Layer 8 of a small transformer language model trained on English Wikipedia (12 layers, counted from 0, width 128).
A neuron adds its activation times its output weights to the MLP's output. To switch it off is to set its activation to zero at one token and run the rest of the model.

Output weights of the MLP neurons that the questions are about. A number n stands for (n - 128) times 0.004.
n21: 78, 110, 144, 94, 141, 47, 144, 102, 183, 115, 148, 191, 125, 95, 180, 106, 113, 142, 88, 138, 116, 104, 161, 170, 172, 146, 84, 122, 125, 85, 123, 161, 158, 128, 87, 113, 118, 43, 101, 133, 111, 120, 145, 125, 172, 118, 128, 137, 143, 109, 165, 120, 154, 73, 141, 157, 186, 81, 166, 142, 178, 103, 236, 135, 132, 157, 94, 163, 169, 141, 105, 118, 95, 102, 157, 101, 106, 157, 114, 148, 171, 133, 182, 113, 111, 117, 126, 151, 183, 81, 188, 122, 167, 152, 116, 137, 142, 157, 139, 136, 119, 104, 161, 7, 98, 81, 131, 146, 163, 164, 135, 63, 107, 84, 132, 117, 152, 67, 88, 137, 127, 164, 141, 103, 168, 152, 161, 122
n116: 161, 140, 94, 109, 92, 126, 132, 99, 112, 83, 171, 86, 174, 42, 113, 154, 143, 137, 114, 115, 142, 116, 113, 142, 143, 135, 209, 106, 98, 69, 173, 61, 80, 139, 197, 127, 151, 144, 104, 62, 96, 101, 164, 179, 165, 103, 139, 138, 25, 126, 105, 69, 106, 121, 130, 191, 83, 124, 204, 121, 87, 141, 130, 128, 150, 109, 127, 161, 159, 121, 92, 164, 162, 124, 112, 102, 77, 176, 193, 138, 117, 149, 140, 79, 65, 159, 101, 124, 99, 105, 95, 167, 138, 94, 128, 113, 169, 195, 103, 106, 117, 102, 112, 154, 47, 101, 127, 178, 127, 116, 139, 129, 102, 86, 104, 146, 50, 131, 131, 155, 125, 85, 132, 102, 160, 121, 120, 83
n236: 114, 98, 100, 127, 130, 154, 115, 101, 149, 185, 152, 94, 150, 139, 75, 74, 99, 129, 122, 128, 139, 93, 156, 215, 133, 74, 63, 126, 160, 133, 121, 149, 133, 135, 143, 156, 141, 101, 116, 180, 119, 99, 165, 147, 52, 114, 129, 175, 120, 86, 119, 194, 176, 78, 134, 41, 172, 119, 95, 124, 175, 99, 155, 116, 199, 96, 107, 181, 124, 175, 186, 140, 182, 108, 118, 137, 133, 160, 140, 144, 170, 144, 145, 161, 152, 120, 146, 210, 119, 125, 86, 108, 143, 131, 157, 165, 113, 152, 63, 122, 149, 167, 87, 93, 106, 192, 125, 147, 110, 142, 182, 94, 54, 154, 131, 92, 81, 101, 112, 132, 173, 60, 33, 136, 74, 112, 110, 182
n242: 170, 164, 130, 109, 148, 120, 123, 75, 194, 84, 154, 81, 145, 123, 141, 127, 103, 153, 118, 87, 125, 120, 118, 143, 91, 150, 84, 149, 191, 122, 185, 183, 110, 100, 89, 188, 132, 115, 124, 140, 158, 88, 98, 102, 187, 116, 178, 109, 68, 126, 144, 137, 146, 148, 97, 156, 132, 76, 193, 121, 86, 123, 145, 175, 138, 98, 126, 119, 139, 112, 163, 126, 170, 114, 176, 131, 131, 155, 81, 129, 106, 68, 97, 55, 92, 143, 57, 111, 120, 42, 146, 65, 167, 79, 147, 123, 106, 121, 151, 173, 218, 123, 131, 142, 102, 129, 89, 163, 200, 141, 143, 86, 112, 138, 98, 192, 164, 76, 118, 120, 63, 142, 128, 188, 172, 33, 148, 95
n249: 161, 143, 144, 104, 111, 150, 151, 168, 129, 105, 87, 134, 151, 67, 131, 161, 104, 136, 136, 118, 130, 155, 136, 104, 113, 123, 174, 106, 143, 147, 119, 93, 137, 143, 84, 149, 150, 139, 117, 132, 147, 140, 113, 134, 134, 116, 113, 121, 83, 124, 102, 80, 151, 138, 127, 114, 96, 103, 142, 153, 134, 151, 173, 74, 140, 118, 98, 123, 138, 81, 98, 80, 143, 115, 111, 109, 120, 104, 141, 129, 103, 113, 181, 130, 142, 137, 166, 111, 105, 115, 124, 86, 102, 126, 130, 156, 137, 33, 39, 133, 169, 106, 151, 182, 163, 125, 126, 151, 98, 151, 97, 138, 171, 165, 109, 114, 166, 222, 141, 116, 118, 88, 144, 129, 145, 173, 128, 81
n283: 99, 152, 132, 158, 107, 158, 182, 150, 89, 107, 162, 194, 181, 160, 103, 165, 81, 142, 198, 156, 156, 100, 139, 124, 139, 166, 97, 160, 117, 146, 173, 156, 154, 84, 103, 134, 101, 148, 147, 122, 120, 114, 80, 144, 145, 114, 141, 92, 77, 39, 127, 154, 112, 163, 134, 158, 141, 69, 169, 132, 121, 144, 92, 105, 112, 123, 173, 90, 133, 156, 104, 128, 111, 97, 79, 179, 161, 134, 71, 79, 64, 142, 158, 164, 185, 153, 113, 124, 142, 114, 116, 91, 112, 188, 150, 97, 160, 209, 169, 110, 179, 115, 151, 148, 135, 124, 116, 129, 149, 184, 165, 163, 111, 171, 159, 64, 107, 148, 131, 146, 118, 167, 183, 195, 143, 113, 115, 165
n316: 149, 155, 112, 111, 176, 127, 122, 159, 145, 104, 115, 128, 137, 150, 126, 113, 190, 138, 126, 147, 119, 147, 145, 155, 155, 169, 117, 147, 144, 93, 124, 140, 177, 135, 130, 142, 175, 119, 91, 131, 122, 150, 152, 96, 130, 138, 154, 143, 157, 143, 137, 129, 137, 138, 118, 125, 127, 166, 118, 155, 170, 157, 110, 115, 147, 150, 162, 128, 95, 168, 127, 136, 97, 134, 155, 122, 134, 92, 99, 147, 123, 119, 140, 156, 57, 103, 92, 100, 103, 128, 159, 79, 142, 77, 119, 98, 84, 159, 156, 129, 130, 138, 96, 76, 107, 160, 110, 118, 179, 135, 117, 113, 109, 130, 147, 155, 97, 109, 140, 121, 117, 129, 141, 90, 137, 104, 107, 130
n331: 104, 158, 113, 150, 146, 118, 98, 137, 103, 163, 155, 122, 94, 149, 163, 169, 131, 125, 104, 123, 104, 104, 120, 175, 131, 101, 151, 119, 133, 97, 166, 168, 115, 121, 149, 121, 127, 161, 148, 108, 158, 131, 101, 140, 121, 115, 172, 106, 165, 124, 84, 126, 129, 93, 159, 139, 125, 163, 130, 91, 106, 130, 154, 67, 102, 135, 150, 159, 118, 145, 166, 117, 136, 118, 152, 137, 165, 111, 102, 149, 118, 103, 170, 124, 133, 115, 152, 130, 176, 152, 146, 177, 121, 117, 128, 171, 88, 96, 134, 125, 98, 92, 134, 72, 149, 112, 92, 193, 87, 46, 207, 142, 99, 108, 139, 85, 88, 99, 134, 107, 177, 130, 83, 93, 71, 101, 142, 101
n473: 39, 163, 174, 112, 147, 121, 177, 109, 125, 135, 130, 142, 48, 81, 118, 129, 120, 187, 106, 183, 81, 95, 145, 63, 103, 154, 140, 52, 163, 79, 150, 149, 145, 155, 121, 129, 98, 118, 177, 58, 143, 99, 171, 143, 107, 82, 115, 177, 211, 138, 157, 141, 133, 119, 121, 151, 170, 143, 153, 197, 132, 183, 123, 77, 87, 196, 166, 149, 121, 108, 85, 129, 189, 137, 94, 114, 127, 134, 168, 115, 115, 142, 117, 110, 163, 140, 214, 116, 113, 151, 122, 183, 73, 114, 49, 155, 131, 128, 119, 142, 80, 57, 182, 94, 138, 49, 106, 129, 182, 189, 174, 172, 141, 58, 116, 97, 201, 134, 130, 110, 136, 164, 181, 125, 75, 103, 117, 73
n480: 150, 85, 163, 97, 104, 178, 141, 176, 119, 84, 95, 115, 86, 127, 138, 166, 102, 131, 91, 84, 145, 151, 94, 107, 82, 132, 75, 161, 125, 123, 124, 114, 148, 152, 155, 144, 78, 87, 159, 134, 146, 153, 124, 140, 163, 136, 145, 171, 117, 90, 142, 118, 65, 138, 166, 112, 127, 135, 97, 147, 142, 155, 176, 101, 145, 155, 140, 140, 148, 114, 111, 70, 160, 137, 179, 140, 138, 111, 139, 110, 145, 127, 146, 94, 123, 105, 162, 145, 74, 230, 127, 134, 125, 151, 119, 129, 167, 8, 63, 186, 106, 90, 115, 189, 171, 112, 172, 83, 100, 92, 160, 117, 98, 111, 150, 171, 140, 145, 134, 95, 99, 186, 161, 161, 200, 119, 118, 121

Each question names a token from some text and the token that comes next. It shows the activations a of the neurons there, in the order above. A number n stands for (n - 128) times 0.45.

Then comes g, the gradient of the next token's log-probability with respect to the MLP's output, scaled to length 1. A neuron's effect is roughly proportional to its activation times (output weights . g). A number n stands for (n - 128) times 0.0029.

" do", then " in"
a: 133, 125, 128, 133, 127, 128, 126, 128, 127, 131
g: 116, 199, 152, 119, 46, 144, 133, 184, 127, 117, 144, 126, 87, 145, 152, 168, 135, 113, 79, 144, 81, 143, 95, 99, 160, 112, 99, 151, 150, 132, 137, 164, 121, 134, 82, 156, 139, 114, 145, 134, 113, 172, 145, 115, 135, 104, 160, 79, 132, 103, 45, 119, 92, 170, 102, 125, 116, 135, 144, 103, 98, 105, 137, 166, 135, 179, 132, 104, 98, 158, 192, 148, 173, 82, 101, 80, 167, 154, 117, 86, 112, 139, 122, 144, 83, 98, 110, 82, 127, 125, 117, 130, 148, 124, 138, 155, 139, 90, 179, 104, 172, 61, 126, 162, 48, 161, 161, 116, 101, 102, 131, 140, 147, 86, 148, 114, 159, 88, 132, 140, 139, 151, 128, 170, 129, 98, 159, 104
Which neuron, switched off, lowers the next token's probability most? n242

" in", then " direct"
a: 128, 126, 127, 137, 132, 103, 128, 128, 129, 128
g: 123, 121, 138, 139, 168, 61, 124, 96, 139, 89, 116, 124, 111, 138, 131, 184, 90, 128, 109, 105, 105, 101, 136, 144, 157, 151, 100, 85, 132, 101, 94, 151, 119, 86, 116, 178, 188, 162, 125, 129, 113, 112, 123, 156, 116, 123, 160, 93, 153, 160, 113, 93, 140, 100, 96, 137, 161, 83, 160, 124, 147, 173, 121, 170, 66, 143, 123, 129, 77, 115, 83, 97, 82, 131, 73, 123, 138, 154, 87, 131, 100, 189, 147, 122, 126, 89, 88, 184, 159, 84, 118, 115, 102, 141, 210, 171, 125, 108, 123, 191, 119, 103, 175, 125, 103, 102, 110, 122, 119, 77, 157, 171, 108, 126, 123, 171, 124, 112, 116, 131, 132, 185, 100, 197, 121, 122, 139, 175
Which neuron, switched off, lowers the next token's probability most? n242

" the", then " book"
a: 121, 127, 107, 128, 135, 128, 122, 124, 128, 158
g: 138, 82, 122, 139, 93, 77, 138, 163, 143, 158, 66, 111, 117, 85, 102, 155, 94, 182, 118, 157, 129, 105, 188, 138, 108, 156, 91, 149, 111, 124, 112, 57, 134, 121, 118, 127, 134, 138, 90, 142, 96, 108, 188, 102, 151, 73, 124, 163, 149, 184, 124, 98, 138, 84, 94, 145, 109, 114, 144, 125, 182, 85, 126, 103, 201, 84, 109, 75, 108, 132, 114, 139, 159, 63, 141, 128, 121, 137, 141, 67, 184, 86, 113, 102, 177, 139, 85, 108, 140, 108, 152, 104, 139, 131, 162, 127, 139, 108, 74, 133, 176, 112, 105, 143, 182, 147, 144, 123, 100, 121, 128, 108, 119, 140, 118, 139, 130, 165, 101, 148, 85, 170, 114, 135, 136, 108, 57, 125
Which neuron, switched off, raises the next token's probability most? n236

" were", then " very"
a: 105, 126, 129, 172, 126, 108, 128, 128, 128, 127
g: 155, 97, 160, 101, 138, 151, 146, 104, 157, 143, 136, 115, 86, 89, 167, 58, 179, 191, 95, 143, 143, 94, 125, 168, 133, 134, 117, 83, 149, 186, 135, 97, 120, 142, 147, 153, 197, 105, 105, 157, 119, 111, 164, 150, 184, 157, 130, 153, 187, 120, 126, 158, 154, 112, 105, 104, 136, 121, 154, 149, 148, 118, 183, 115, 106, 82, 104, 101, 187, 132, 166, 93, 164, 75, 111, 113, 178, 133, 122, 136, 112, 131, 102, 98, 115, 134, 160, 138, 131, 116, 103, 120, 162, 129, 117, 152, 114, 164, 86, 174, 176, 177, 74, 135, 126, 88, 138, 177, 77, 121, 148, 128, 113, 94, 154, 150, 141, 150, 142, 113, 172, 62, 110, 175, 118, 112, 74, 130
Which neuron, switched off, lowers the next token's probability most? n242

" cousin", then " Men"
a: 123, 127, 126, 126, 128, 127, 132, 129, 114, 128
g: 132, 133, 134, 137, 163, 125, 119, 155, 104, 95, 118, 117, 168, 143, 115, 101, 172, 143, 98, 84, 155, 130, 127, 147, 191, 84, 149, 151, 101, 125, 98, 94, 144, 98, 122, 145, 184, 182, 77, 117, 109, 88, 159, 142, 129, 177, 114, 137, 85, 91, 108, 136, 160, 144, 110, 124, 82, 124, 111, 159, 109, 98, 108, 59, 89, 132, 127, 139, 127, 132, 125, 180, 55, 200, 130, 110, 106, 150, 176, 79, 138, 165, 86, 181, 94, 173, 154, 122, 102, 159, 102, 173, 145, 123, 103, 133, 116, 157, 84, 103, 112, 200, 190, 171, 94, 133, 143, 99, 140, 142, 100, 140, 116, 134, 136, 157, 118, 108, 118, 94, 181, 128, 158, 69, 123, 106, 149, 115
Which neuron, switched off, lowers the next token's probability most? n473

"s", then "ale"
a: 127, 128, 117, 128, 128, 128, 128, 117, 136, 129
g: 180, 113, 133, 167, 158, 85, 150, 156, 110, 111, 152, 166, 101, 123, 152, 157, 105, 158, 100, 130, 146, 133, 124, 132, 178, 132, 136, 132, 44, 146, 143, 138, 122, 122, 144, 100, 115, 166, 94, 129, 119, 88, 157, 139, 122, 73, 152, 163, 146, 139, 152, 161, 104, 138, 146, 130, 179, 93, 158, 140, 138, 154, 124, 100, 119, 133, 85, 129, 145, 108, 140, 179, 174, 125, 94, 195, 109, 95, 182, 73, 145, 152, 73, 162, 165, 73, 116, 160, 135, 128, 135, 153, 137, 175, 117, 77, 173, 107, 167, 83, 91, 138, 161, 127, 84, 71, 125, 134, 131, 133, 93, 139, 178, 95, 171, 79, 76, 129, 161, 70, 125, 128, 129, 112, 121, 102, 74, 104
Which two neurons, each switched off alone, lower its probability most, in order? n473, n236

",", then " A"
a: 108, 127, 127, 126, 130, 88, 128, 130, 128, 128
g: 119, 137, 143, 111, 149, 145, 108, 181, 109, 143, 127, 99, 159, 70, 154, 162, 137, 163, 96, 169, 109, 146, 77, 109, 120, 154, 181, 139, 168, 96, 48, 115, 130, 159, 182, 130, 107, 127, 107, 176, 149, 110, 150, 91, 175, 84, 63, 127, 145, 173, 147, 118, 119, 142, 92, 138, 82, 74, 139, 144, 153, 97, 153, 103, 158, 117, 137, 107, 113, 114, 109, 127, 137, 97, 62, 178, 127, 122, 172, 135, 167, 111, 130, 59, 124, 83, 158, 86, 67, 84, 108, 118, 104, 61, 168, 127, 130, 119, 104, 100, 176, 122, 118, 115, 125, 138, 142, 128, 168, 127, 113, 111, 159, 160, 89, 75, 121, 142, 113, 131, 158, 98, 84, 150, 152, 154, 102, 112
Which neuron, switched off, lowers the next token's probability most? n283

".", then " Johnson"
a: 119, 132, 108, 133, 201, 124, 29, 127, 128, 172
g: 70, 152, 99, 116, 137, 69, 101, 115, 122, 146, 139, 100, 100, 150, 132, 114, 149, 150, 199, 116, 94, 122, 137, 218, 75, 177, 123, 90, 105, 106, 104, 152, 123, 166, 92, 133, 122, 156, 185, 100, 99, 98, 150, 161, 112, 132, 203, 96, 140, 135, 103, 93, 173, 136, 119, 66, 118, 122, 136, 130, 140, 167, 116, 124, 80, 88, 128, 135, 120, 141, 100, 159, 167, 128, 80, 105, 131, 107, 148, 136, 113, 111, 125, 118, 121, 160, 176, 151, 202, 134, 156, 109, 147, 158, 152, 82, 57, 156, 147, 130, 149, 106, 154, 115, 129, 131, 81, 121, 126, 128, 125, 133, 79, 112, 147, 120, 121, 109, 88, 152, 157, 162, 170, 69, 114, 194, 126, 116
Which neuron, switched off, raises the next token's probability most? n480

"port", then "ance"
a: 126, 128, 127, 128, 132, 127, 147, 129, 128, 129
g: 70, 131, 83, 85, 80, 123, 101, 96, 119, 118, 143, 159, 124, 134, 140, 128, 121, 129, 137, 131, 114, 115, 146, 88, 106, 156, 185, 63, 103, 127, 141, 114, 162, 114, 114, 151, 69, 155, 122, 139, 141, 142, 138, 116, 126, 122, 120, 166, 132, 150, 113, 103, 171, 158, 111, 98, 144, 122, 95, 109, 175, 136, 142, 142, 171, 130, 199, 123, 81, 155, 53, 190, 115, 141, 188, 100, 122, 116, 101, 122, 111, 124, 138, 50, 99, 132, 131, 206, 73, 77, 146, 186, 98, 152, 114, 135, 135, 159, 111, 171, 123, 135, 108, 107, 153, 181, 77, 127, 134, 116, 110, 146, 134, 110, 95, 155, 109, 108, 165, 154, 108, 171, 124, 177, 97, 143, 137, 194
Which neuron, switched off, lowers the next token's probability most? n316

",", then " low"
a: 127, 132, 120, 128, 131, 130, 129, 121, 128, 127
g: 112, 156, 132, 129, 143, 112, 103, 92, 133, 163, 204, 120, 111, 144, 76, 138, 175, 123, 157, 113, 137, 104, 117, 173, 126, 204, 105, 114, 89, 151, 131, 182, 95, 104, 122, 158, 174, 98, 104, 141, 147, 126, 147, 173, 158, 103, 120, 82, 190, 126, 148, 135, 97, 105, 136, 110, 145, 142, 143, 148, 147, 166, 144, 177, 106, 95, 115, 133, 117, 160, 107, 115, 71, 154, 172, 153, 145, 138, 139, 151, 115, 154, 119, 139, 152, 112, 141, 176, 181, 128, 134, 140, 127, 147, 183, 160, 124, 171, 218, 177, 150, 108, 148, 128, 143, 103, 137, 141, 80, 83, 117, 136, 91, 59, 143, 109, 145, 112, 80, 175, 119, 113, 69, 119, 78, 107, 86, 111
Which neuron, switched off, raises the next token's probability most? n331

"5", then " years"
a: 123, 128, 129, 117, 127, 129, 127, 128, 128, 126
g: 148, 159, 87, 136, 88, 68, 125, 154, 163, 92, 166, 169, 159, 87, 153, 97, 93, 142, 106, 124, 101, 123, 93, 130, 170, 122, 152, 132, 155, 154, 133, 143, 96, 171, 118, 109, 135, 128, 85, 181, 136, 99, 131, 79, 79, 181, 100, 100, 108, 137, 182, 171, 125, 117, 141, 117, 166, 180, 147, 136, 101, 147, 118, 135, 153, 153, 119, 77, 139, 189, 127, 126, 211, 166, 128, 100, 146, 169, 101, 141, 112, 78, 134, 120, 110, 102, 137, 105, 72, 105, 120, 182, 130, 125, 137, 91, 66, 136, 90, 130, 147, 112, 149, 164, 156, 138, 123, 97, 140, 108, 100, 101, 207, 111, 143, 148, 158, 85, 105, 136, 87, 98, 85, 166, 163, 120, 121, 93
Which neuron, switched off, raises the next token's probability most? n242

" p", then "la"
a: 127, 127, 127, 128, 153, 129, 124, 128, 127, 127
g: 55, 133, 114, 143, 146, 141, 80, 55, 119, 152, 114, 93, 115, 141, 158, 119, 105, 107, 164, 117, 183, 128, 100, 103, 104, 149, 144, 182, 124, 106, 132, 108, 121, 146, 134, 81, 152, 72, 124, 100, 92, 107, 80, 103, 99, 141, 109, 175, 123, 62, 192, 132, 84, 134, 192, 144, 153, 159, 111, 74, 138, 145, 127, 143, 66, 110, 141, 154, 158, 147, 99, 110, 192, 157, 109, 107, 90, 183, 125, 103, 107, 131, 151, 122, 161, 165, 147, 123, 124, 131, 105, 130, 147, 107, 114, 108, 150, 118, 118, 102, 111, 118, 129, 120, 93, 158, 163, 85, 121, 105, 131, 162, 97, 149, 249, 115, 142, 135, 131, 115, 123, 121, 149, 139, 135, 68, 132, 109
Which neuron, switched off, raises the next token's probability most? n249